Layer 6 of a small transformer language model trained on English Wikipedia (17 layers, counted from 0, width 96).
A neuron's activation on a vector x is GELU(weights . x + bias), where the dot is the dot product.

Input weights of the MLP neurons that the questions are about. A number n stands for n times 0.0076.
n8 (bias -0.012): 11 18 7 7 -22 -12 -22 -22 28 -23 -20 -6 -8 -2 -11 -41 -14 10 35 6 21 20 1 -30 11 -9 2 -12 -20 -8 6 -9 6 2 -9 8 2 36 34 3 19 0 -38 8 19 -6 -5 13 17 36 -12 -24 -59 3 41 -5 34 16 -10 -50 -12 27 -4 9 -7 32 28 21 -2 18 -18 0 2 11 -17 32 -17 -2 -2 -10 -18 -15 -8 -3 8 22 -20 10 -24 9 -39 -4 -7 -18 12 5
n43 (bias -0.017): 4 -5 29 -16 17 10 26 -2 -28 -53 -16 14 -23 11 58 56 -6 -75 -36 -17 -6 -54 43 -60 -9 1 -4 -43 33 -19 -47 32 25 32 9 -28 10 -1 -13 9 -15 -20 24 -24 31 -35 5 14 -1 -51 -4 2 41 18 -3 -14 3 -60 9 43 -8 -34 -11 13 22 -17 10 16 -1 31 -13 18 32 -7 -10 -3 23 -42 10 1 -54 -18 -14 16 -10 42 15 30 22 47 -15 -7 61 17 -16 14
n70 (bias -0.021): -30 8 -54 -9 19 -3 1 -45 37 -56 -37 -28 29 29 4 -32 49 8 5 -40 -54 -55 -49 -14 -1 -7 -38 -20 -17 23 14 5 6 9 26 7 23 32 -19 -47 9 40 22 -17 -35 -3 6 28 28 -16 24 15 10 -16 -5 26 31 12 28 4 24 2 20 4 4 14 22 22 3 4 -26 31 -31 5 -35 22 -12 31 -20 18 8 -9 9 22 -3 13 45 5 -16 -18 -6 -16 1 17 -44 18
n76 (bias -0.019): -3 -3 -29 3 -2 -7 -15 -8 2 23 -11 44 32 37 2 -25 -5 0 -18 -26 -11 2 36 35 34 -31 -12 49 45 -8 24 -13 16 22 -8 -14 0 34 -4 28 -43 6 -10 8 -16 -35 -20 -4 -28 5 -44 26 -9 -16 55 3 -51 -47 -16 -25 -27 4 5 -6 16 27 2 32 -22 19 13 -2 -9 -6 22 19 -27 28 10 57 24 -42 30 -64 9 18 2 -36 -39 -34 -6 -16 26 44 32 -21
n84 (bias -0.006): -5 -44 45 -3 20 27 -4 -16 24 19 9 -25 -17 14 1 15 18 -32 -14 -11 10 43 31 -28 5 -14 14 6 8 14 8 -14 -12 14 17 -26 1 26 -3 -13 8 -1 23 30 -21 25 -10 30 14 -45 39 12 -9 10 2 -4 -5 -19 4 -9 -39 -5 24 -22 -45 -1 -5 32 0 -24 -36 44 -27 23 -28 -8 8 8 -27 -29 -7 17 -13 -39 -12 49 -25 -12 -24 -32 -7 29 6 -3 32 34
n141 (bias -0.025): -34 35 -31 4 -10 34 -24 -49 -8 -1 18 5 6 -13 -34 3 -16 7 31 17 29 -18 6 4 18 11 -3 2 9 19 -10 70 26 -6 -24 4 -6 -23 20 -10 18 -33 -11 9 13 -15 0 -7 -12 13 -25 19 -17 -7 15 1 5 7 -13 -7 12 5 -6 -20 17 22 13 -34 33 -21 -14 -26 -15 -13 -15 1 -1 15 -1 -33 25 -22 -28 -2 -12 -1 44 7 18 -1 10 3 -21 28 28 0
n146 (bias -0.013): 11 2 -11 -17 10 14 0 29 -11 25 4 18 -10 17 9 -31 -1 -21 11 -20 -4 -20 -7 -24 -4 8 -4 24 0 27 18 -12 -3 0 18 2 2 1 2 26 2 -28 13 -20 -9 6 8 9 -15 -10 7 15 -1 -3 28 4 -8 -14 9 7 11 -39 -1 -3 -4 11 -22 -15 -15 -26 39 9 10 4 -7 18 -2 -7 4 7 -29 -18 -2 19 -3 -3 -4 7 -33 9 12 -11 -5 -10 19 3
n163 (bias -0.030): 22 19 35 20 -41 -3 -11 10 -7 -10 4 -12 -17 -38 -6 -26 -26 -6 -37 24 -5 -23 -6 -1 -36 1 -5 -15 20 -34 5 19 -8 10 20 42 -29 -15 63 0 15 -8 -14 13 -23 7 23 -60 -36 -15 56 -8 9 -25 -17 22 20 4 -2 14 -16 20 22 -21 15 -6 -4 65 -18 17 -16 -7 -30 5 -21 32 -33 18 26 -2 -8 -5 29 -32 -13 42 -24 33 8 29 21 -11 5 20 -1 -3
n229 (bias -0.027): -23 -23 -7 46 18 -40 26 1 28 8 21 36 -3 13 -14 -2 18 -6 4 24 -3 11 -1 0 7 -41 -25 -34 -3 12 8 74 1 31 -51 15 -18 -33 17 -15 -10 -1 1 5 -1 -24 -1 -19 1 8 35 -21 39 23 6 18 21 -2 -38 0 14 -5 -41 2 -10 -26 11 -11 29 -25 -11 26 -20 8 17 -28 7 53 -14 3 -28 18 -49 -24 3 5 1 -18 -11 -24 -1 7 -4 38 8 11
n230 (bias -0.013): 15 -9 20 17 43 13 -16 -3 11 -12 -42 47 33 12 -10 -61 17 -6 -53 -19 -12 0 -5 -1 54 -15 -66 4 7 35 -11 31 7 24 22 -48 20 1 -37 12 2 6 30 12 -21 28 43 -29 47 -26 5 -2 -42 10 12 -27 27 43 11 -24 -2 -64 -45 -12 -24 -2 -26 12 16 10 15 2 24 14 49 13 -25 -34 -17 11 16 -38 -19 -23 -22 21 27 -30 -31 30 11 3 -22 -2 6 8
n233 (bias -0.028): -8 -1 5 31 2 1 14 17 -5 -28 28 -13 4 -23 -19 -29 -19 38 1 -11 21 -59 36 -33 13 -22 8 1 19 -16 18 -13 -2 7 15 -15 18 -1 -17 2 23 -1 9 1 -30 23 24 1 0 33 24 26 61 0 30 19 -15 -4 -4 -1 -47 -24 -8 -13 2 7 -12 32 -9 -48 9 0 -24 24 -4 23 1 -24 6 -7 -27 -16 6 1 28 -32 11 -5 3 -37 8 -13 8 -13 -21 9
n262 (bias -0.035): -22 -40 -6 41 -2 4 48 -5 15 0 -5 -2 -43 -34 -52 23 1 30 20 -18 41 -37 14 31 14 -39 33 25 -7 -14 -18 12 37 57 20 4 -22 -30 -36 -3 36 7 8 -50 25 -21 13 10 -26 -30 -6 11 18 -22 3 8 3 -28 -20 -20 -21 10 38 23 61 36 -13 -76 -61 -25 38 15 -29 13 -2 -28 -13 -11 20 -2 -3 -47 10 -62 58 10 -43 44 -3 37 43 0 11 9 6 6
n278 (bias -0.023): -21 9 13 -33 -7 -46 -17 -29 14 -9 -9 17 21 9 41 -31 15 -62 -28 -30 32 -20 2 -11 22 -3 33 33 34 -9 -32 -21 40 3 -21 5 12 9 -17 -13 14 30 7 -29 -7 -17 19 -8 -31 16 34 48 18 -23 -20 -30 15 9 39 -6 2 -12 35 47 22 24 -24 -34 45 -12 -35 -19 14 -11 25 -52 20 -22 22 24 -20 21 18 -18 -42 -3 -22 49 -19 1 10 12 -23 -11 39 -42
n312 (bias -0.020): -35 -13 4 -5 28 25 2 13 -8 -22 19 29 32 -15 -31 -35 -5 -22 6 -2 -11 -1 -5 0 -13 -39 11 -9 73 -6 -7 -11 -3 7 -22 10 -5 10 11 -21 -7 -80 24 -31 5 3 -3 51 -18 13 -6 -37 40 -13 25 -26 -45 -23 13 -29 5 -56 43 -18 34 -46 16 30 -4 26 -31 9 6 -34 31 -23 25 -52 33 2 31 -11 -20 16 -24 9 22 40 39 13 28 15 -11 28 41 2
n365 (bias -0.027): 9 28 -40 13 13 -9 -10 -36 -7 -48 -32 -31 44 24 -38 -21 41 -7 -17 -31 -59 -24 6 -32 15 43 -34 -60 16 16 -6 -21 7 2 62 -9 32 -42 -54 -8 7 41 5 -46 -29 -10 6 -6 -27 20 22 62 48 -15 -22 17 52 12 3 24 -12 -36 -1 47 -30 1 5 24 14 2 -28 61 48 -16 53 47 -32 -35 -9 25 -3 -29 -46 -24 1 -3 -20 25 -4 -9 29 28 -3 55 13 -28
n391 (bias -0.007): 19 34 17 -22 2 22 7 13 8 4 -9 49 -22 -2 -12 13 37 16 -1 9 39 1 29 -7 -44 47 -26 45 26 41 6 -10 -40 -22 3 15 -24 -26 -16 13 -31 -15 2 -5 38 -36 -11 -42 -30 12 15 40 16 -66 3 -20 -10 24 -31 7 23 -44 -25 -2 -31 -17 -38 14 1 -2 22 26 5 32 -38 -1 -15 28 -7 30 16 -9 -31 4 -33 -17 -4 29 -9 14 -8 6 9 -18 8 5
n437 (bias -0.029): -48 15 -25 -21 1 3 32 -53 -1 7 -24 -9 -3 -10 49 4 -13 7 -5 -9 -6 -29 8 -5 -20 25 -24 26 -22 -16 -16 -17 -4 30 2 -7 13 -9 34 6 11 20 19 1 5 39 21 15 25 1 53 -4 -38 19 -12 -12 -30 -10 12 -40 -15 10 3 -12 -27 40 11 26 -21 10 18 58 14 3 -31 -4 -9 -25 20 -36 -4 -26 -9 19 0 14 11 -21 2 -1 13 1 43 11 -8 -22
n447 (bias -0.008): -35 3 -22 5 35 -28 17 -22 17 15 0 25 12 1 -9 4 3 -8 -27 -9 -1 -31 -11 39 -7 -24 -5 2 -6 38 32 1 36 -2 0 10 -30 -15 -10 -3 -32 21 6 27 -8 -2 -11 10 8 -4 2 12 -20 13 -18 5 -32 2 4 24 -34 -1 20 10 -11 5 31 7 -29 -6 6 7 44 11 20 -4 -13 -12 -56 17 1 -3 15 -16 -9 -31 6 -22 1 -19 -25 -25 4 34 12 20
n485 (bias -0.022): -5 20 37 -21 20 17 59 -67 24 -22 19 10 26 14 1 -23 13 50 -12 -17 18 -95 14 -6 42 -39 -43 -27 -1 21 5 -13 39 12 52 21 -45 -18 -10 -49 -14 18 41 -16 -9 -27 51 -15 -25 10 4 -14 74 -15 -17 -34 58 14 -12 37 -24 8 21 -40 -14 45 -43 37 4 -2 -10 65 -14 -34 17 16 -12 -26 5 15 -66 -44 -21 18 -25 43 -17 -11 3 -39 -17 -15 -27 56 -2 36
n486 (bias -0.019): -17 15 33 17 44 30 -10 -27 44 -44 -5 -15 -22 -35 16 1 -30 3 4 0 -15 -16 -51 9 -22 9 -1 1 -38 14 -23 51 11 16 -1 15 6 15 47 -35 -17 -4 -18 36 23 -3 -49 -4 0 -16 -11 -33 -20 19 12 0 -7 -30 0 -8 23 67 -9 24 -7 -34 16 -23 10 -10 -4 5 26 18 21 -14 6 38 -48 -15 -16 -21 4 -47 31 22 19 -4 7 -8 -10 -11 61 -9 7 -8
n514 (bias -0.008): 16 37 20 -48 -43 11 -5 -54 86 -46 -23 -20 -8 29 -11 -3 12 -13 58 -4 24 -34 -3 -21 24 53 -53 -73 -17 18 -37 12 6 -2 29 7 60 17 -38 -14 11 -18 8 -23 -47 16 3 -36 -22 4 -25 -51 -24 -3 24 10 7 31 -3 6 -1 43 15 19 39 -3 -23 -10 30 15 -62 -28 15 36 17 -7 13 -28 0 -29 6 27 -19 17 -11 77 -9 -6 53 -3 -3 -1 9 -4 -2 -1
n558 (bias -0.034): 31 -8 -15 2 -19 8 -1 -20 -5 19 0 9 -3 6 16 -13 -23 -10 -2 7 -6 14 19 -4 4 -5 -29 -5 29 -20 9 5 2 17 0 26 3 -9 12 21 -1 19 -4 21 -11 9 -21 -15 2 -6 -20 -2 -13 8 3 -10 6 -9 24 -13 -6 19 -1 11 -9 -2 6 -4 -7 -9 -8 -4 -7 -15 -2 -22 8 -17 43 22 7 27 -14 -9 -28 14 13 12 -12 -4 6 -19 3 -25 10 0

Each question shows a token from some text and the vector x that enters the MLP there. A number n stands for n times 0.047.

" of": 9 2 -15 36 24 -27 16 40 -35 40 22 -17 -17 38 -2 6 9 15 27 11 -39 -15 19 24 12 -12 -26 -34 -37 -35 -21 -21 9 -70 11 4 24 -21 9 -12 -7 -26 24 -13 -10 12 -1 21 31 -2 -22 18 -23 26 -13 -16 38 -3 19 14 8 -2 14 -4 -2 -22 -10 17 12 37 -12 19 12 10 -8 -36 4 -9 -19 2 28 -10 41 -11 4 2 1 -23 -23 19 -23 22 -7 -11 -35 -17
The neuron with the highest activation: n70

"u": 28 7 6 2 24 -34 1 58 -5 20 38 -8 -39 -6 -25 2 -16 26 43 -1 -3 -11 12 3 -6 -23 0 -23 -43 -22 3 -14 -23 -58 34 -21 -11 8 25 3 0 -18 24 -27 9 20 -5 14 11 13 37 28 -13 34 -1 -9 4 4 19 -3 33 6 11 35 -4 -31 -11 30 12 28 -10 -24 -21 -32 -13 -44 22 7 -20 -16 -18 10 19 5 33 -9 20 -24 -19 -4 -26 26 -9 -19 -31 -2
The neuron with the highest activation: n233

"ri": 15 -5 -25 7 18 -28 14 32 -13 38 25 8 -21 11 -40 -4 12 9 85 26 -3 4 14 40 14 -32 -33 -43 2 -5 -21 3 0 -40 4 -4 7 -4 14 -23 3 2 5 4 27 -9 -37 5 27 29 -1 9 -14 21 8 -4 -5 -16 1 0 27 8 -13 -11 -22 14 -6 26 2 38 6 1 24 -50 -16 -49 -6 23 -19 -7 -1 14 -4 18 -10 11 -3 -22 -15 -1 -9 43 -17 -16 -51 -27
The neuron with the highest activation: n229

"ke": -2 -4 4 18 6 -32 -11 29 -24 53 18 -11 -27 3 -33 12 -3 3 40 31 -16 3 12 25 14 11 -8 -4 -18 -22 -17 2 -12 -50 8 -17 19 32 6 -6 -21 11 36 4 27 -6 -2 10 10 18 -10 31 -35 50 -13 3 -6 -9 19 27 20 9 -7 -4 -32 3 3 43 -5 12 4 -16 -16 -11 -36 -40 5 -6 -34 -1 12 3 33 -22 4 24 -15 -34 -8 -11 -4 47 -25 -19 -45 -33
The neuron with the highest activation: n84

"s": 20 3 -6 -5 13 -24 13 42 -26 35 41 -6 -41 4 -32 4 -9 18 26 20 -2 -16 29 33 20 1 -25 -2 -17 -7 -19 -12 -1 -48 47 -20 37 4 19 -13 18 -10 26 -19 10 2 -15 1 13 -11 -27 22 -16 -13 -8 -7 12 2 2 32 13 16 12 -6 -5 -44 -18 9 5 19 -22 -17 -34 -5 -22 -31 9 7 -29 -23 10 43 40 22 14 -21 15 -14 -8 31 -37 17 -32 28 -23 -30
The most active neuron and its activation: n514, at about 0.4

"24": 33 30 -1 13 10 -22 24 11 -7 61 11 -17 -36 2 -48 36 -28 33 38 27 -37 3 15 13 27 -2 -23 -24 -27 -14 -11 1 4 -40 36 -39 36 15 7 3 -15 -20 17 -15 15 5 -20 -7 -3 12 -14 1 -23 27 -11 8 3 11 36 27 19 9 17 -2 -24 -15 -22 1 22 25 11 -20 14 -31 -5 -31 -14 0 -7 4 19 -10 -7 -24 19 22 6 -5 -8 14 -24 7 -44 -7 -16 -46
The most active neuron and its activation: n514, at about 2.1

" |": 5 8 -1 7 27 -9 24 44 -46 28 20 -14 -20 11 -21 49 7 26 39 23 -5 -19 29 -3 15 1 -27 13 -7 -18 -10 -13 10 -52 -2 -27 -9 5 12 -23 -21 -5 19 -8 -3 -3 -13 13 23 14 -20 25 -23 29 -21 -5 46 9 22 6 13 7 32 12 4 -27 -33 29 -13 19 4 -5 2 -33 -14 -48 6 11 -14 -1 -4 -6 9 17 3 -3 0 -8 -47 16 -26 22 -45 18 -33 -35
The neuron with the highest activation: n485

"ple": 13 11 -6 6 15 -29 23 37 -2 35 12 -9 -35 19 -26 1 -9 38 0 20 -13 18 26 11 16 7 1 6 -19 -12 -8 -33 -3 -38 22 -25 26 13 11 18 20 8 29 -25 5 13 -5 24 0 26 -10 24 -27 44 -30 -17 0 15 40 -1 -5 25 29 3 -20 -4 -27 10 -38 -2 -1 -30 -38 14 8 -42 -17 18 -16 -28 -11 -4 42 -7 32 10 7 -27 -23 11 7 -5 -28 -27 -50 -40
The most active neuron and its activation: n262, at about 1.1

" Le": 13 -24 -5 -17 31 -38 25 34 -27 40 23 8 -31 -8 13 9 15 13 26 30 -16 -8 40 1 16 10 0 -6 -17 -26 -26 -15 12 -47 19 6 3 16 26 -24 -12 -3 48 -16 19 1 -13 9 -9 6 -9 49 -16 26 -4 -8 1 -13 22 26 12 8 21 8 6 -24 -3 19 -10 11 -6 -36 -1 -26 -8 -66 -7 28 -8 -2 -29 -6 28 14 6 -13 -6 6 -29 5 -6 21 -4 -21 -50 -40
The neuron with the highest activation: n278

"o": 9 26 -20 -4 24 -25 18 34 -14 15 54 -45 -38 -1 -12 -9 9 -3 79 -6 -12 -8 24 24 11 -27 -13 0 -26 -26 -28 -2 -15 -53 29 6 23 18 16 -3 12 -1 6 1 24 -5 -17 31 -6 26 -4 32 -41 32 5 -2 9 -11 21 -10 4 -7 20 8 -22 -21 -8 20 1 12 -13 -8 -12 -52 -22 -48 -3 22 -16 -17 40 15 2 6 8 5 0 -10 -8 -8 -12 22 -1 -15 -17 -7
The most active neuron and its activation: n8, at about 1.2

" re": -1 -14 -3 22 31 -17 19 13 -60 44 28 3 -26 13 -14 2 13 29 49 48 -12 -25 33 6 11 -31 -25 -18 -22 -36 -17 -9 34 -75 1 -25 2 -3 6 -11 -1 -5 31 -11 9 -10 -1 2 8 10 -21 27 3 19 -7 3 10 21 20 14 24 2 13 -4 -6 -4 -15 13 -27 42 10 -5 19 -51 -13 -35 8 31 -25 -1 -10 10 13 3 -20 14 -8 -31 7 15 -9 17 -19 -9 -32 -13
The neuron with the highest activation: n485

" Pla": -17 -15 13 -3 25 -11 20 32 -45 30 2 12 -32 -10 -1 19 -15 21 23 26 -2 -12 36 0 10 14 -9 -4 -27 -10 3 -15 5 -37 -3 -20 10 1 27 -13 -7 -4 21 -5 9 -1 -4 4 26 -12 1 33 -37 51 -3 -2 9 12 31 21 6 18 18 -4 0 -12 -16 21 -33 32 1 -37 19 -37 -14 -58 -16 25 -20 -5 46 -1 22 7 -14 -2 4 -24 -20 22 -7 28 -5 -34 -60 -33
The most active neuron and its activation: n437, at about 1.1

" and": -1 10 -2 30 35 -6 4 31 -44 27 30 -29 -26 -15 9 10 23 18 20 7 -8 -14 14 6 22 16 -33 3 -17 -18 -21 7 -4 -76 7 -29 4 1 27 -13 -7 -20 27 -21 19 -2 -34 -11 47 11 -14 16 -2 33 -7 2 11 -22 37 15 16 34 23 0 -26 -21 -15 21 -2 16 -20 8 -10 0 -26 -42 -4 17 -5 -18 12 -12 36 -13 24 8 1 -14 -19 31 -18 30 -27 -3 -37 -33
The neuron with the highest activation: n486

"30": 27 32 -9 8 19 -26 11 13 6 67 6 -15 -35 4 -31 35 -24 25 42 21 -29 11 18 0 30 -6 -29 -9 -17 -19 -13 6 9 -46 35 -42 31 -3 0 -10 -13 -26 12 -20 19 6 -13 -5 1 18 -32 2 -30 18 -12 1 10 14 35 22 23 6 12 6 -20 -27 -19 5 23 29 33 -28 -2 -29 -8 -41 -4 0 -13 0 6 -20 -3 -9 33 34 16 -3 -3 5 -20 13 -35 -1 -15 -40
The most active neuron and its activation: n514, at about 2.1

"R": 22 -6 7 -7 18 -19 -13 53 -15 21 25 -17 -52 -30 7 16 3 23 -9 7 6 5 33 6 9 5 1 -27 -12 -23 8 -10 -2 -40 11 -49 11 2 26 -9 -11 4 16 8 32 15 -10 7 29 20 -7 32 -23 3 -6 -10 10 -3 37 21 28 5 20 -11 8 -10 -2 22 1 39 3 -22 -13 -45 -32 -39 3 31 -19 -1 13 -3 12 -14 -27 -4 -4 -1 -36 22 4 47 -39 -8 -53 -39
The neuron with the highest activation: n163

" E": 0 0 8 -9 29 -11 -3 33 1 35 -8 5 -47 -7 -11 -16 -5 13 14 20 -21 -18 27 16 26 7 -22 -10 -14 -34 -29 -4 28 -76 19 -32 -7 -1 26 -1 -22 -2 27 -8 26 0 -15 17 6 13 -18 44 2 26 -5 -14 34 -22 41 26 5 12 36 -6 -8 -13 -5 20 14 12 6 -22 4 -37 -12 -38 7 29 -23 -7 -9 7 30 13 7 -2 1 -2 -30 19 8 17 -9 -20 -40 -48
The neuron with the highest activation: n278